Layer 7 of a small transformer language model trained on English Wikipedia (12 layers, counted from 0, width 96).
A neuron's activation on a vector x is GELU(weights . x), where the dot is the dot product.

Input weights of the MLP neurons that the questions are about. A number n stands for n times 0.0029.
n1: 11 20 7 18 -45 16 -22 56 34 25 -60 -3 -12 17 48 -11 33 23 46 -36 6 4 2 1 12 -13 -9 -56 1 -2 24 -44 -11 31 -42 -44 -34 -25 -51 -76 19 36 -18 -14 -5 -19 34 20 13 28 -31 -20 32 6 3 33 -23 2 33 -59 0 49 2 -44 34 -29 -41 2 5 -40 0 37 14 50 12 31 -4 -1 -6 31 31 0 -43 36 16 -10 33 -51 -60 -21 -71 2 -11 60 -21 21
n10: -43 58 -32 -40 -27 -24 1 32 38 -14 31 19 -32 -11 -9 -10 -2 -3 -12 -10 -27 22 -24 17 -1 -8 -2 9 23 -22 -3 19 23 -19 10 32 4 27 -9 25 15 19 -5 34 20 -37 5 4 -4 3 12 6 16 -8 -15 8 4 23 44 -44 -33 -7 16 12 -5 9 2 1 -32 46 4 -26 -24 3 32 -21 -24 24 21 2 -14 3 -69 -16 56 6 34 30 19 -19 4 -51 -4 -31 17 -8
n28: -14 -36 1 -20 38 4 35 -32 14 15 -2 -33 17 9 -25 33 -16 16 -60 -51 11 -6 -22 -10 -13 -35 52 -41 -55 -16 -13 42 9 -7 -35 44 36 -6 25 -20 -13 -29 45 17 0 -58 -33 9 17 48 28 3 1 13 26 -1 -11 -11 51 -30 -22 -26 14 -17 -3 -26 4 8 -28 -14 13 13 -55 25 -19 13 -7 -32 7 42 -5 22 -1 54 34 -47 22 34 -8 19 -5 43 33 9 57 -7
n54: -12 36 20 -24 -12 10 35 -9 -12 12 -1 -2 -6 -44 -24 -49 -53 13 -10 -46 -7 47 -2 8 -9 -13 6 32 -6 -45 -25 -13 41 27 -16 18 -7 -9 31 -52 -6 59 1 -6 21 -24 -16 14 -12 16 -14 -14 16 -16 -16 -28 -31 -28 13 7 -14 -20 -3 2 8 23 18 -6 51 -8 9 38 9 42 9 45 -21 -28 -25 43 -47 -23 13 -14 -46 25 29 18 44 71 14 3 46 4 -5 -7
n57: -15 2 10 34 -2 -22 -63 13 -40 28 -30 44 66 -27 -32 20 43 34 -6 45 23 -10 32 57 -10 -12 -35 6 4 -36 -34 -39 -19 -11 17 -17 7 -14 2 4 17 7 21 -7 46 15 -20 -18 -8 -2 -23 -48 -12 1 43 -16 5 -20 6 22 1 -31 -32 16 38 -18 14 -10 -2 5 -16 -52 -38 25 -35 -30 11 3 20 -28 -14 -7 -34 40 -21 -11 29 22 38 -1 8 21 0 -8 -23 2
n59: 2 8 4 -37 3 -1 7 -4 -2 -19 -14 -1 14 16 16 -22 -7 25 -45 -2 -12 16 31 -9 -11 -25 46 4 -3 22 46 -22 19 24 16 4 32 36 30 -35 -22 38 18 11 -35 -23 65 -25 12 9 -13 -8 9 31 6 -46 19 -42 31 14 -17 -14 16 -71 19 -17 18 -44 -26 -24 -12 51 10 -10 -17 23 -13 -19 39 -16 -30 -19 -25 -13 -33 -29 8 -26 -6 -20 -23 -1 -20 -1 55 -22
n68: 30 27 -40 -26 12 -1 -21 14 -10 -43 -16 -39 -7 -1 -21 -35 31 57 28 2 9 -6 -47 16 48 -45 34 21 -8 12 -9 36 19 -23 12 31 36 -33 77 -32 23 16 18 -37 -10 -42 5 39 19 -47 -45 14 11 -44 10 -26 -22 -4 14 -74 -41 -3 9 16 39 -7 43 -10 5 17 -20 -7 45 -8 -45 7 28 3 0 24 -52 3 -20 -1 -7 31 -12 -16 -36 -24 -11 31 44 9 19 5
n73: -17 12 -7 -19 0 -49 1 9 64 2 -7 19 -28 -8 3 31 10 -12 27 -59 1 44 -8 38 34 -24 22 -1 18 -4 3 -41 -5 22 14 -2 47 23 6 23 1 -20 -50 5 -27 8 -12 -17 -9 -2 -25 4 -5 -8 -31 -7 -2 -15 5 -35 -11 16 56 15 -4 23 -5 -10 19 8 8 3 -1 -5 -30 38 13 19 18 13 -13 -64 -46 22 34 -7 2 4 2 -35 -32 12 31 -1 31 -30
n136: 4 33 -36 59 -19 -2 42 -86 2 4 -31 4 25 3 -8 46 -23 -49 2 -37 -23 39 41 1 -37 0 -7 13 -14 43 0 -11 23 -14 -30 -2 6 -7 -12 1 -9 -48 -5 14 6 9 30 -30 16 -38 -13 -2 11 -5 30 4 30 34 10 46 -19 38 19 17 11 -25 -27 -25 22 -20 -16 -48 6 15 16 -16 -2 22 5 -29 -12 9 13 -12 30 -18 4 -20 -15 18 68 10 -39 10 -32 -33
n155: 30 18 -23 17 4 -48 8 -16 23 -30 -24 26 0 62 -2 5 79 1 -16 -50 6 2 1 5 24 -68 38 -16 45 -31 31 -31 39 -48 -6 -13 4 -6 -55 29 2 -28 -5 9 3 -36 20 -17 -8 27 -11 -15 -10 1 -50 -64 -13 27 -2 24 -12 11 -16 15 16 -9 -20 50 -25 30 49 -16 -8 3 -25 0 -3 -6 19 10 -23 -6 24 27 14 2 22 9 -5 -14 35 -1 69 32 7 -10
n168: -6 9 -10 -17 -37 -26 35 16 35 -33 10 -65 -37 10 9 0 42 -1 -31 -22 10 53 18 31 -29 -6 -1 -31 -2 20 -15 -13 27 5 -22 6 18 66 -1 10 -9 5 25 48 7 -22 17 -35 19 23 24 -10 24 -16 21 -14 -19 12 -34 -15 -25 -41 -37 -41 -32 -13 -17 -23 -13 7 19 18 60 -38 48 -25 -39 -7 17 -43 -22 -7 67 -13 -28 -10 3 -19 1 -23 40 21 -22 -47 15 -42
n192: 13 17 13 32 -21 -32 4 -20 -4 29 39 -27 -7 -37 -13 -19 -64 -2 26 8 -41 -4 11 2 -3 30 32 27 13 65 15 19 21 8 9 -15 28 18 44 -2 6 -27 7 54 7 6 -23 8 -19 27 -2 -19 7 5 3 32 42 -44 28 -33 15 6 10 4 31 20 -19 -14 24 -15 9 19 13 -49 -27 52 -56 8 -38 -7 20 -54 -40 23 -24 -30 18 -37 -8 -6 7 -26 -29 1 34 9
n193: -4 38 42 -19 -13 -11 -21 -59 -41 13 18 -83 37 -7 8 52 36 24 30 64 -63 17 35 20 22 4 13 32 -57 -42 -20 26 -9 6 3 10 -44 -22 -30 -14 31 -53 -6 23 78 20 -4 41 29 18 -52 -30 28 9 -23 -9 26 28 21 -57 -26 33 -13 -24 -15 -51 1 5 54 1 -82 -1 13 5 -8 -31 53 26 -8 11 57 15 13 -26 -28 -20 24 -49 -10 22 -31 9 50 24 -23 21
n196: 25 -8 22 -8 0 5 -12 26 42 -13 17 -59 -2 -35 8 -1 10 8 -29 16 -35 -14 17 17 -5 -15 -25 13 -29 -13 -17 29 45 51 -1 -29 29 13 14 -13 1 -34 8 47 1 8 -14 -6 -5 -3 15 6 -8 8 -44 24 4 -18 -2 22 45 14 -20 24 3 -5 -31 8 -16 28 22 14 29 4 0 10 -22 8 -5 -5 0 -15 10 -12 7 -38 -28 -1 -26 -18 13 38 -31 -15 42 -12
n201: -51 1 -25 -43 -19 18 -5 -8 -28 27 -19 15 -18 54 7 -39 26 21 -9 -13 -44 -24 48 -8 10 48 -11 -4 20 16 7 -10 -6 -19 13 3 -1 -32 14 36 9 -25 54 24 33 -45 13 13 -25 -16 6 -21 3 -39 -46 2 -10 -35 5 -30 0 -25 -10 3 -23 4 -22 32 52 5 7 -16 -5 -38 -17 -2 11 6 34 24 -21 30 14 -19 25 22 56 20 -47 2 2 7 61 -22 13 -31
n226: -31 12 16 -7 31 20 76 -43 -22 8 -7 -40 -30 -56 10 12 3 -5 -44 -55 22 43 31 -39 -16 9 0 41 -26 30 17 -23 6 -12 30 -29 -21 -15 12 18 -57 -12 -3 -5 15 52 -51 -12 -19 7 24 -6 -22 27 -49 31 1 -22 19 22 70 -16 7 3 -6 47 -19 -33 38 -29 -2 -39 22 30 -11 -21 -3 47 -5 93 -9 0 19 -22 -33 29 -18 27 11 47 33 18 -3 43 5 -24
n277: -2 8 -9 -10 15 -7 -77 -26 -1 -5 19 5 31 10 -24 -32 21 7 42 -8 15 -11 25 -29 11 -2 53 -10 0 -35 -46 1 4 40 -9 9 12 -40 6 -39 -20 -1 8 0 28 28 44 1 37 -9 33 -2 -12 9 -22 4 4 -38 5 -3 6 32 -3 25 -34 1 5 4 -32 1 -39 1 -47 -1 -5 13 -20 17 -9 -13 8 25 -38 41 -31 45 26 -6 11 5 -22 -41 -16 -13 -4 -7
n291: 73 -37 -48 29 -64 25 46 7 -25 -10 14 -34 0 -5 -21 12 37 33 -21 -12 21 -29 14 1 -10 8 32 -6 5 -27 -17 -9 -7 -6 9 -50 -13 -30 7 23 38 -2 -5 41 0 -3 -21 13 -41 19 37 -26 3 -53 -17 35 4 -30 12 40 14 13 -32 -19 15 23 -41 2 1 24 -1 -32 -6 -34 -6 13 -28 1 2 -11 31 22 29 45 3 -23 -21 -24 -7 58 13 -4 23 33 -37 -43
n307: -26 -1 -11 3 -24 -10 -13 -3 -1 20 -56 12 13 5 36 1 12 -23 10 9 -23 28 -25 -4 -17 35 41 37 36 -20 3 -35 -18 -35 -9 7 28 8 7 15 -7 -26 14 -19 0 11 32 -34 19 14 -68 20 5 6 26 -24 28 -21 -24 0 8 -3 -7 -15 28 -8 -15 4 -2 44 3 25 25 12 -14 -27 -11 -48 16 22 27 -3 -71 5 -35 -31 4 0 -6 15 7 1 -13 34 4 5
n327: -14 13 14 35 11 39 -14 11 11 -11 -10 -20 -6 -11 27 21 12 -1 -32 -9 60 22 -5 11 22 45 -8 30 6 -32 -5 16 -25 80 -40 8 49 -23 8 -50 -25 36 0 -3 -15 -5 -27 20 10 -16 -23 -35 1 29 -22 -20 25 -4 -39 -13 23 -2 27 -12 44 -20 -16 52 -27 -18 -21 -16 20 -2 -10 45 1 2 -6 0 -11 -30 -5 -20 17 -9 -7 9 8 2 -11 -23 24 -7 28 -13
n335: -1 8 -17 -12 -53 6 -61 -10 -5 -41 21 11 3 46 -17 71 3 60 12 -22 -60 -30 7 -17 -5 12 2 -9 -32 -25 3 -17 28 58 27 -21 -4 0 -14 -17 18 -26 -36 -23 47 5 -4 33 -37 58 -18 -64 4 0 29 -35 29 54 24 17 -37 13 27 -38 1 -37 -26 14 59 -5 -16 30 -7 -12 -20 -20 22 10 35 1 -8 -44 35 21 1 -21 -10 30 -29 -11 10 22 43 -15 55 17
n350: 46 -35 70 0 -21 -5 26 -4 -75 11 -24 -53 -17 -8 33 25 8 68 -31 10 61 -28 -33 -41 -1 -37 -3 -7 19 -7 38 12 -13 37 28 13 22 -36 19 47 -11 5 23 10 -15 -11 -53 29 -10 -5 26 6 5 11 15 23 5 -22 -3 37 -32 -18 28 11 -24 12 -54 57 21 -11 -17 -2 34 -26 -16 8 1 -13 29 -17 3 -31 -32 37 -8 8 46 23 -72 -20 -8 -3 2 -23 15 -27
n357: 44 -2 -46 26 12 14 18 11 -54 29 0 -41 -27 -28 -2 -62 18 20 -3 22 5 -21 72 18 2 -26 21 -9 -36 24 55 -11 11 0 1 -20 -24 18 10 -29 -21 -42 10 -31 -29 -26 14 -16 33 41 -10 -11 18 -32 -4 -29 4 -3 9 -21 -6 -15 -3 -26 63 -9 -16 -7 -3 36 -7 27 16 15 21 33 28 2 -35 30 -31 -13 5 -16 5 18 9 47 -18 2 2 -34 -8 15 5 8

Each question shows a token from some text and the vector x that enters the MLP there. A number n stands for n times 0.058.

"vent": 0 -13 -8 3 7 11 9 -1 -13 49 16 39 -7 -2 -28 -3 -15 -32 5 32 -6 -7 -21 -8 -25 15 0 2 6 10 -10 39 -12 -5 10 -9 -3 2 -3 1 -8 -12 12 1 -17 40 4 48 -30 -44 -28 6 -30 16 4 -8 -22 -29 -42 -5 23 4 6 -33 -23 -4 -27 9 37 -11 45 45 20 -4 7 -2 21 -6 -4 -23 6 -5 8 -8 7 14 14 11 -23 2 -22 -9 16 13 -4 53
The two highest activations, in order: n201, n192

"st": -5 -18 -43 -13 16 14 -1 25 -13 26 16 30 -21 -7 -33 -17 2 -11 -17 5 6 -63 -12 3 -13 0 4 9 0 5 -33 25 9 -3 7 23 -11 36 -29 -16 25 -8 21 9 3 2 -32 16 -18 -20 0 48 -9 4 5 -10 8 -21 9 8 24 24 13 -51 -6 -1 -9 0 18 -3 57 24 22 14 11 -6 -1 4 -25 -39 -13 -2 0 -14 28 14 28 5 -17 3 -5 5 -12 9 -26 27
Which neuron fires most, and how strongly? n357, at about 0.4

"ke": -39 -33 0 4 25 8 -21 20 13 3 23 25 10 -4 -40 38 0 3 6 -13 8 -11 -14 13 -3 7 -1 39 3 20 -28 -13 -8 -3 43 11 -8 24 -25 -5 0 -35 23 -14 -3 19 7 8 -31 -20 8 2 -25 13 -4 -12 -7 -5 -43 7 -4 38 24 -33 -7 -19 -5 8 37 -2 68 13 6 -3 21 -2 -2 -8 -28 -33 20 -2 0 -4 -1 -15 -4 -6 -35 -2 -2 2 -15 9 -15 44
Which of these neurons fires most? n335

" in": -29 -17 -11 -24 16 8 9 3 -20 38 6 4 -11 8 -7 15 7 -32 -11 -13 18 -41 -8 11 -5 7 -5 31 6 45 -31 23 -21 1 12 11 -36 14 8 18 10 -19 -6 -10 -31 0 3 12 -25 -26 -11 39 -36 13 0 -32 8 16 -22 16 23 51 31 -22 18 0 9 12 0 -9 36 37 -21 -19 -2 -1 5 -6 -3 -13 -9 7 -14 -18 4 0 -10 -13 -4 34 11 2 -24 -21 11 18
The two highest activations, in order: n307, n136

"l": -1 -3 -2 -6 -10 39 -12 11 -12 15 3 6 -3 8 -22 -14 -2 -13 -6 19 6 -38 -13 4 -23 12 8 12 10 7 2 7 -16 22 3 19 -38 34 -31 4 7 -13 20 36 -1 18 0 29 -16 4 -15 54 -39 9 -15 5 16 -22 1 -10 5 60 -3 -31 -4 3 26 -19 9 -1 40 17 16 -2 -20 -2 -1 -28 -19 -41 3 11 14 9 15 -14 18 10 -28 20 -16 -4 -5 -19 -52 7
Which of these neurons fires most? n291

"84": 7 -34 0 -11 46 8 -2 10 10 -1 17 27 -10 -5 -2 6 6 -19 -5 7 11 -39 -23 12 -12 27 -3 -2 17 14 -28 20 -10 0 14 -12 -20 38 21 0 -9 -18 -26 3 -26 18 -15 17 1 -12 -16 60 -11 18 2 -8 -5 -4 -36 -32 12 36 -2 -30 15 -25 13 -11 13 -24 58 42 3 18 -11 13 19 18 -9 -23 -5 10 1 13 -8 -2 3 -4 -18 -3 -27 -16 -23 9 -34 42
Which neuron fires most, and how strongly? n1, at about 0.52

"nd": -12 -40 -32 -7 3 13 -10 23 -14 39 15 26 -22 -13 -40 -8 -4 -25 -15 13 13 -20 -13 -2 -19 -10 -3 17 12 -6 -6 28 15 7 4 22 -21 15 -7 -8 -27 1 16 8 -1 12 -12 50 -27 -21 1 67 -32 5 -19 -6 -7 11 -24 -17 -1 24 11 -45 -17 14 -2 3 28 -17 77 11 26 15 0 6 3 -14 2 -25 -11 19 -11 9 0 1 -11 8 -25 23 13 -3 -12 16 15 28
The three highest activations, in order: n54, n196, n28

" the": -14 -14 6 -18 19 12 6 20 -12 -8 7 44 11 -23 -11 5 12 -25 24 5 -1 -29 -25 6 -17 2 20 -1 8 12 -5 17 -16 -20 20 -13 -13 4 13 6 3 -4 10 7 -29 7 8 -24 11 -10 -8 38 -38 27 24 -13 -22 16 -7 20 16 23 34 -34 -10 -10 1 -15 10 -1 90 44 2 3 -8 7 28 22 -24 -35 -7 26 -4 -29 8 -15 -3 -3 -23 2 -7 -9 -27 -33 -22 -5
Which of these neurons fires most? n59

" back": -12 -30 0 -23 11 16 6 43 -19 23 5 32 -4 9 -33 38 14 -25 -26 19 23 -14 -15 -9 -12 12 1 20 21 15 -22 -14 -26 12 0 10 2 17 -18 -10 5 -28 2 -14 -14 17 0 21 7 -34 2 41 -14 10 -15 -6 -3 -23 -16 -7 20 38 42 -47 -16 3 35 5 12 -9 12 21 18 9 -6 11 3 5 -20 -6 2 3 -8 -31 13 -2 -10 3 -32 21 -27 -18 -2 3 -16 20
Which of these neurons fires most? n327

"tra": 6 -10 7 28 2 7 0 11 22 20 35 20 0 9 -29 -21 18 -32 -7 8 -7 -16 -37 18 14 -19 8 27 15 3 -18 12 -21 -17 18 -22 2 -11 -25 31 21 -24 18 -6 -10 -8 8 17 20 -38 -22 18 -28 30 -8 -12 20 -14 -10 21 -6 35 6 -45 -24 -22 1 6 8 3 66 35 4 12 5 8 22 -14 -30 -40 -19 -3 14 -10 16 3 -14 -20 -12 -7 -3 -15 -2 5 -1 24
Which neuron fires most, and how strongly? n155, at about 1

"\n": -19 -14 -35 -22 8 41 -10 19 4 21 12 31 -25 -13 -28 29 10 -38 -7 -17 -6 -6 -13 10 -7 2 2 -1 13 14 -1 9 -4 -29 9 5 -26 6 33 28 9 -2 6 11 -25 0 3 7 19 -24 1 30 -11 47 16 1 -17 9 -44 10 31 43 27 -16 23 -6 10 -23 10 -8 4 24 -11 0 0 -18 14 -21 -16 -32 -12 -9 15 -12 -7 -13 14 19 -43 26 11 -17 -9 3 -2 -15
Which neuron fires most, and how strongly? n136, at about 0.66

" No": 2 -1 19 -3 33 7 19 11 13 46 23 46 -4 -11 -8 8 10 -38 -15 6 -3 -23 -4 -11 -27 -6 16 15 20 -11 -36 14 -5 28 16 10 -23 -20 1 2 1 29 2 15 -29 16 -6 -1 -20 -15 9 49 -31 42 -6 -30 -10 -6 -26 2 3 36 12 -18 -38 -9 3 -3 -6 -14 43 35 -1 12 -13 9 33 9 -7 -39 -23 -2 23 -14 5 -6 -11 -1 -7 12 -10 -38 -7 -18 -26 3
The three highest activations, in order: n277, n327, n54

"th": 16 -26 6 0 8 -7 8 6 -21 32 9 42 2 -6 -43 -4 13 -25 2 21 1 -2 -9 -6 -13 -9 -5 -9 -3 6 -3 21 6 10 -24 14 -8 -29 11 3 -5 5 3 -5 -18 15 -36 82 -28 -5 -10 30 -43 15 -6 -13 -18 -9 -49 -16 -14 15 20 -20 7 20 12 -7 22 -3 71 30 18 12 -5 9 15 -11 -1 -42 -43 -2 7 4 4 5 6 8 -16 1 -22 13 -5 3 -4 53
Which neuron fires most, and how strongly? n68, at about 0.74

" T": -37 -24 12 -15 36 -2 25 28 -16 42 12 31 -5 -2 -28 3 -20 -28 -17 13 16 -12 -13 5 -27 7 2 17 -2 10 -13 21 -14 -2 1 32 -20 5 -18 -6 14 -3 14 -4 25 0 -19 28 -27 -4 9 67 -29 11 1 -13 -1 -23 5 12 12 20 18 -35 -15 3 -10 -4 0 -5 54 12 6 13 -9 -12 5 -6 -8 -27 -25 -23 2 -3 33 -28 31 5 -3 11 4 -33 7 2 -26 28
Which neuron fires most, and how strongly? n28, at about 0.84

"ist": 2 -7 -15 -5 18 13 26 5 -10 56 -8 27 -18 4 -43 7 9 -28 -29 34 -13 -22 -19 -17 9 -34 -4 4 41 16 -14 32 7 9 -15 -20 19 38 -5 -6 6 13 -18 -2 -29 -9 -22 37 -11 -9 -5 13 -24 41 4 31 -23 9 -12 -6 0 15 3 -12 -20 -4 13 -10 4 -22 60 14 -28 -23 11 -2 21 -2 -1 -15 -6 -13 0 -33 9 7 -9 11 3 -4 1 16 0 -9 6 32
Which neuron fires most, and how strongly? n28, at about 0.24

"ck": -20 -25 -15 -4 16 25 -5 25 -28 12 8 54 -23 18 -43 14 0 -6 -15 40 13 -15 -2 6 -18 10 18 1 20 -27 -27 2 -19 -16 11 -1 -1 -11 1 7 30 -18 23 -3 -3 25 -26 -1 -10 -34 -1 27 -13 -15 -4 4 9 -13 -13 16 19 44 11 -56 -10 3 12 2 5 -2 68 -28 0 -3 5 1 19 -16 -15 -23 11 8 25 -9 10 -7 8 12 -3 1 -29 3 6 -16 -22 48
Which of these neurons fires most? n57

"n": -22 -15 -6 -12 53 10 -21 25 15 -2 0 11 7 4 -49 14 -3 15 9 -4 -12 -22 -15 -6 3 -15 -3 16 15 -12 -39 11 -15 -8 40 26 -3 23 -40 -1 16 -10 8 5 -18 15 7 29 -21 -36 21 37 -30 0 4 24 -5 -7 -19 7 -6 37 -11 -24 -4 -7 1 23 12 -21 76 15 8 1 1 -7 6 -25 11 -36 6 -7 17 -12 7 5 8 10 -4 20 -26 0 -31 -23 -16 21
Which of these neurons fires most? n196

" out": -14 -20 -3 -27 14 3 5 -1 -16 45 13 20 -26 -8 -19 27 2 -37 -29 10 20 -22 0 3 -2 12 -14 19 18 29 -35 -14 8 5 -8 16 -9 26 -8 9 18 -15 -17 -12 -19 -1 -8 31 13 -7 15 63 -24 30 -23 -10 -2 2 -26 -8 20 35 57 -45 -10 9 30 4 3 19 21 17 -4 14 1 -14 -16 -11 2 -20 -27 -4 -11 -28 -18 -5 -5 -7 -2 4 -9 5 -2 -11 -10 22
Which of these neurons fires most? n73

" |": -23 -2 -15 -3 6 6 0 26 -10 34 29 20 -13 -5 -25 -19 1 -15 -27 8 -3 -16 -21 1 -2 3 7 -4 8 11 -13 28 1 -12 7 9 -25 25 25 22 14 13 -28 4 -11 -5 -23 25 -1 -32 6 26 -1 46 18 13 6 16 -35 4 14 29 55 -26 -3 -6 19 -38 7 -2 30 37 4 -10 3 -14 -7 2 -13 -38 -5 -24 34 -19 -10 4 9 4 -5 9 -22 -19 -21 -33 -1 4
Which neuron fires most, and how strongly? n192, at about 0.48

"min": -2 -2 -10 -13 -3 18 15 -1 -23 43 16 1 -24 5 -19 -19 37 -9 -13 17 -11 -58 8 -9 22 -7 -3 -9 28 0 10 19 -3 -11 6 -9 6 34 -4 10 -11 -24 -20 6 -26 -16 11 46 -11 -41 -12 40 -30 18 4 31 -10 0 -30 -6 -18 7 -8 -35 -2 6 -5 -22 2 -20 70 19 -2 -9 35 11 29 -21 -9 7 7 12 5 -25 -7 -14 5 17 7 4 20 -2 -10 -2 -2 45
Which neuron fires most, and how strongly? n357, at about 1.1

" (": -25 -23 -6 -27 32 16 3 8 -19 30 24 -3 -24 -3 -1 -9 0 -15 -16 -29 28 -29 -19 5 -2 -1 1 -6 36 23 -23 23 -2 -12 17 15 -29 21 25 23 18 -1 -9 13 -17 3 0 -10 -14 -11 7 56 -25 15 7 -10 -13 29 -10 23 8 57 18 -20 7 -5 20 -29 12 -3 32 25 -9 -13 10 -28 18 -13 3 -43 -16 4 12 -29 -11 -13 -2 5 -12 11 -4 -26 12 -11 -9 11
Which of these neurons fires most? n168

" City": -11 -1 2 -18 47 12 -4 1 3 8 32 61 -24 -12 -28 17 7 -10 -26 -2 17 -28 -12 13 8 -1 0 19 5 8 -32 21 1 -3 16 20 -26 9 -10 0 -8 -37 10 9 -4 -8 -8 4 -27 -24 4 62 -8 12 13 -5 7 -19 4 -22 14 43 40 -34 4 -34 -1 0 -4 7 76 24 1 6 3 0 4 5 -5 -21 10 -32 -20 -16 11 -8 10 19 -21 -20 -21 -1 -21 -8 -16 18
The three highest activations, in order: n10, n73, n28

"en": 8 -23 -12 6 31 -23 -2 19 -7 26 -2 5 -5 9 -20 13 18 -23 -2 21 -9 -30 -27 -20 10 0 -51 -7 19 -3 -10 19 5 -5 32 4 4 8 -31 35 -6 2 7 -8 -7 1 -3 39 -15 -20 12 43 -22 -7 2 -10 27 -6 -23 7 -12 43 -4 -39 6 -13 2 -9 13 2 73 56 -11 -12 17 19 6 6 -27 -31 -36 -23 5 -12 4 -3 -9 -8 14 11 10 0 -3 8 -8 1
Which of these neurons fires most? n155

" a": -5 13 14 -27 21 11 35 17 -25 27 34 15 21 -14 -19 -8 7 -2 -16 2 -6 -19 -4 -7 -4 12 5 33 3 28 -39 15 -27 -14 19 2 -26 -16 -3 7 31 -13 -1 9 -17 2 -11 8 -14 -22 10 40 -24 8 -9 5 10 -11 -8 8 22 31 27 -19 -20 3 11 -16 28 -4 50 42 -14 12 -25 3 -13 -13 -19 -28 -15 11 6 -50 28 -4 6 6 -4 3 14 -6 -23 -17 -39 -2
Which of these neurons fires most? n226

"==": -19 4 -23 -6 -2 14 -1 3 -7 33 7 42 -26 -24 -35 55 3 -6 2 4 -7 -16 -25 19 -1 12 8 10 18 -3 -5 14 -5 -29 7 -5 -8 -17 14 4 25 -10 -15 -2 -13 -13 2 11 -2 -9 -17 20 -1 23 31 -15 -11 41 -35 1 38 54 21 -29 -3 -12 27 -14 -2 8 8 33 7 -11 -30 -23 16 -17 -28 -30 -1 0 33 -7 -11 -7 -14 20 -22 10 -3 -7 20 -12 -3 16
Which neuron fires most, and how strongly? n335, at about 1.2

" first": 0 -22 -13 -30 15 22 20 14 -28 29 8 29 -10 4 -25 6 13 -21 -18 -2 20 0 -7 -12 -11 27 4 6 8 9 -54 6 -26 -10 26 -13 -14 4 8 -3 -4 3 14 -10 -8 -8 -21 21 9 -9 -3 52 -34 35 -8 -3 -14 -1 -18 8 12 16 34 -20 -22 -13 45 -7 -7 9 38 34 38 -8 -27 2 6 -5 -6 -7 -39 7 13 -13 27 -12 2 3 -26 -7 -10 3 -9 -1 -13 45
The two highest activations, in order: n68, n28

"art": -1 -9 -5 6 18 21 -11 35 -12 29 17 12 -24 -12 -33 13 17 -24 -1 47 28 8 -18 10 2 -30 5 -16 37 -14 12 5 3 1 33 -6 -26 -3 7 -16 -4 -17 11 22 -15 1 -26 19 -7 -14 -21 28 -35 11 8 -9 38 8 -9 -24 1 21 8 -41 -11 -32 -6 -3 -8 -7 67 1 1 -16 6 -2 31 -10 -20 -12 1 11 -2 20 5 -2 2 27 -29 7 -17 -14 1 -8 -25 38
The three highest activations, in order: n357, n350, n1

"ce": -4 -6 1 -21 -5 18 23 37 -18 15 29 10 1 13 -5 12 23 27 -29 25 -9 9 -18 -7 -11 -19 -18 2 35 22 -1 14 4 0 -4 12 -2 -1 -29 16 1 -1 1 7 -20 2 -18 4 -37 2 -20 18 -25 23 -25 -33 15 -3 -5 -6 7 37 2 -41 2 -2 21 -22 14 -17 52 14 10 -27 23 3 -4 -14 -12 -50 -8 -22 32 -35 20 -9 7 21 5 -14 22 22 -31 18 -15 -4
Which neuron fires most, and how strongly? n168, at about 1.4

"k": -20 -37 -5 2 25 28 -19 19 -2 -9 12 52 16 6 -26 1 5 23 1 9 25 -49 -11 7 -27 4 -12 4 11 -24 -21 12 -25 -22 29 20 -23 8 -17 -4 37 2 13 -15 0 14 -15 27 -9 -24 11 22 -13 -17 17 -4 2 0 -7 7 28 30 14 -27 6 -8 3 11 0 -11 76 -4 -16 6 14 -12 21 -22 -14 -31 -9 7 18 -4 -12 12 11 4 8 -8 -15 -28 -11 -21 -19 44
Which of these neurons fires most? n57

" official": 3 -10 6 -17 25 10 46 -7 -5 38 9 40 -9 8 -37 13 12 -25 -9 4 8 -21 -8 -7 -17 10 14 7 2 26 -24 12 -22 -10 33 -22 -20 2 7 -4 -28 -15 4 -28 -22 -6 -6 29 9 -22 -21 50 -38 32 -25 -11 2 -1 -26 3 15 39 26 -31 -14 -10 22 10 -6 18 55 38 8 -22 -7 -17 12 10 -1 -2 -16 -7 0 -28 16 -10 -27 25 -10 -7 -1 -6 17 0 -7 8
Which of these neurons fires most? n226

"p": -14 3 -2 -12 32 2 -5 16 2 34 2 27 -23 23 -25 -18 -5 -17 -1 12 -6 -34 -3 8 0 -4 -4 9 10 0 1 8 9 -33 -9 11 -18 52 -33 0 32 -48 -5 -16 -32 -5 -26 28 -6 -12 13 58 -2 -18 1 -4 -1 -15 -5 16 33 32 20 -59 -31 -8 -2 6 19 -4 60 15 3 15 17 -7 15 -21 -18 -28 -2 -11 14 -15 19 13 19 8 -13 8 -11 -7 -5 -2 -10 21
The three highest activations, in order: n357, n201, n155

"leg": -11 -1 -9 -23 8 7 22 31 -29 34 -3 22 -3 4 -26 13 -3 -12 -28 14 13 -8 -12 8 -25 12 -23 -3 18 15 6 10 -42 2 17 2 8 13 1 -9 -22 -21 -5 31 -20 -9 -11 27 -4 -33 -28 73 -44 20 20 14 -20 -2 -4 -13 15 22 -3 -32 -23 -5 26 12 -16 -7 32 28 27 4 11 -8 25 -5 -11 -35 -3 15 9 -24 0 -9 -10 37 -1 -25 16 9 3 -7 -14 20
Which neuron fires most, and how strongly? n350, at about 0.11

"'": 8 -28 6 -7 33 -30 33 -7 -18 23 22 0 -9 8 -50 -2 -11 -21 -14 -1 8 -46 -5 9 3 -6 0 -1 3 24 -12 12 -18 -28 -5 -8 -24 -4 -4 11 12 14 -1 -27 -5 -2 -5 51 -8 -8 -5 39 3 9 3 -17 15 6 1 7 14 50 38 3 -4 5 34 -2 20 -32 84 28 -9 -11 16 -1 6 10 -24 -33 -15 -16 -13 -14 25 -16 -9 6 -8 -5 14 -7 -4 -2 -6 14
The three highest activations, in order: n192, n28, n136

",": -3 -3 8 -22 6 16 -14 2 -29 3 27 10 -5 8 -25 -7 -1 -20 -5 4 0 -30 -31 3 4 2 -9 34 7 32 -33 9 -14 -8 -8 3 -43 7 6 20 -1 5 -8 -21 -11 0 -15 32 -19 -20 16 54 -26 31 14 4 -2 21 -17 13 16 44 17 -28 13 -11 19 -13 15 -4 78 43 -32 -16 5 8 -3 3 1 -28 -10 -22 20 -28 17 2 11 10 -23 8 -9 -21 -3 -21 18 6
The two highest activations, in order: n335, n192

"ol": -12 -18 -7 -17 16 39 -25 16 2 18 26 12 -10 20 -40 -8 -15 -17 19 25 12 -34 -6 27 -23 16 2 8 6 15 0 8 -14 25 37 6 -21 11 -18 -5 -4 -28 23 20 -10 18 -7 26 6 -25 -3 26 -46 25 15 -15 -4 -18 35 1 14 48 -22 -37 0 4 -4 1 16 1 29 -15 15 0 5 -17 8 -19 -25 -33 -5 10 11 9 8 -16 -12 23 -16 15 -15 -26 5 -10 -37 13
Which of these neurons fires most? n277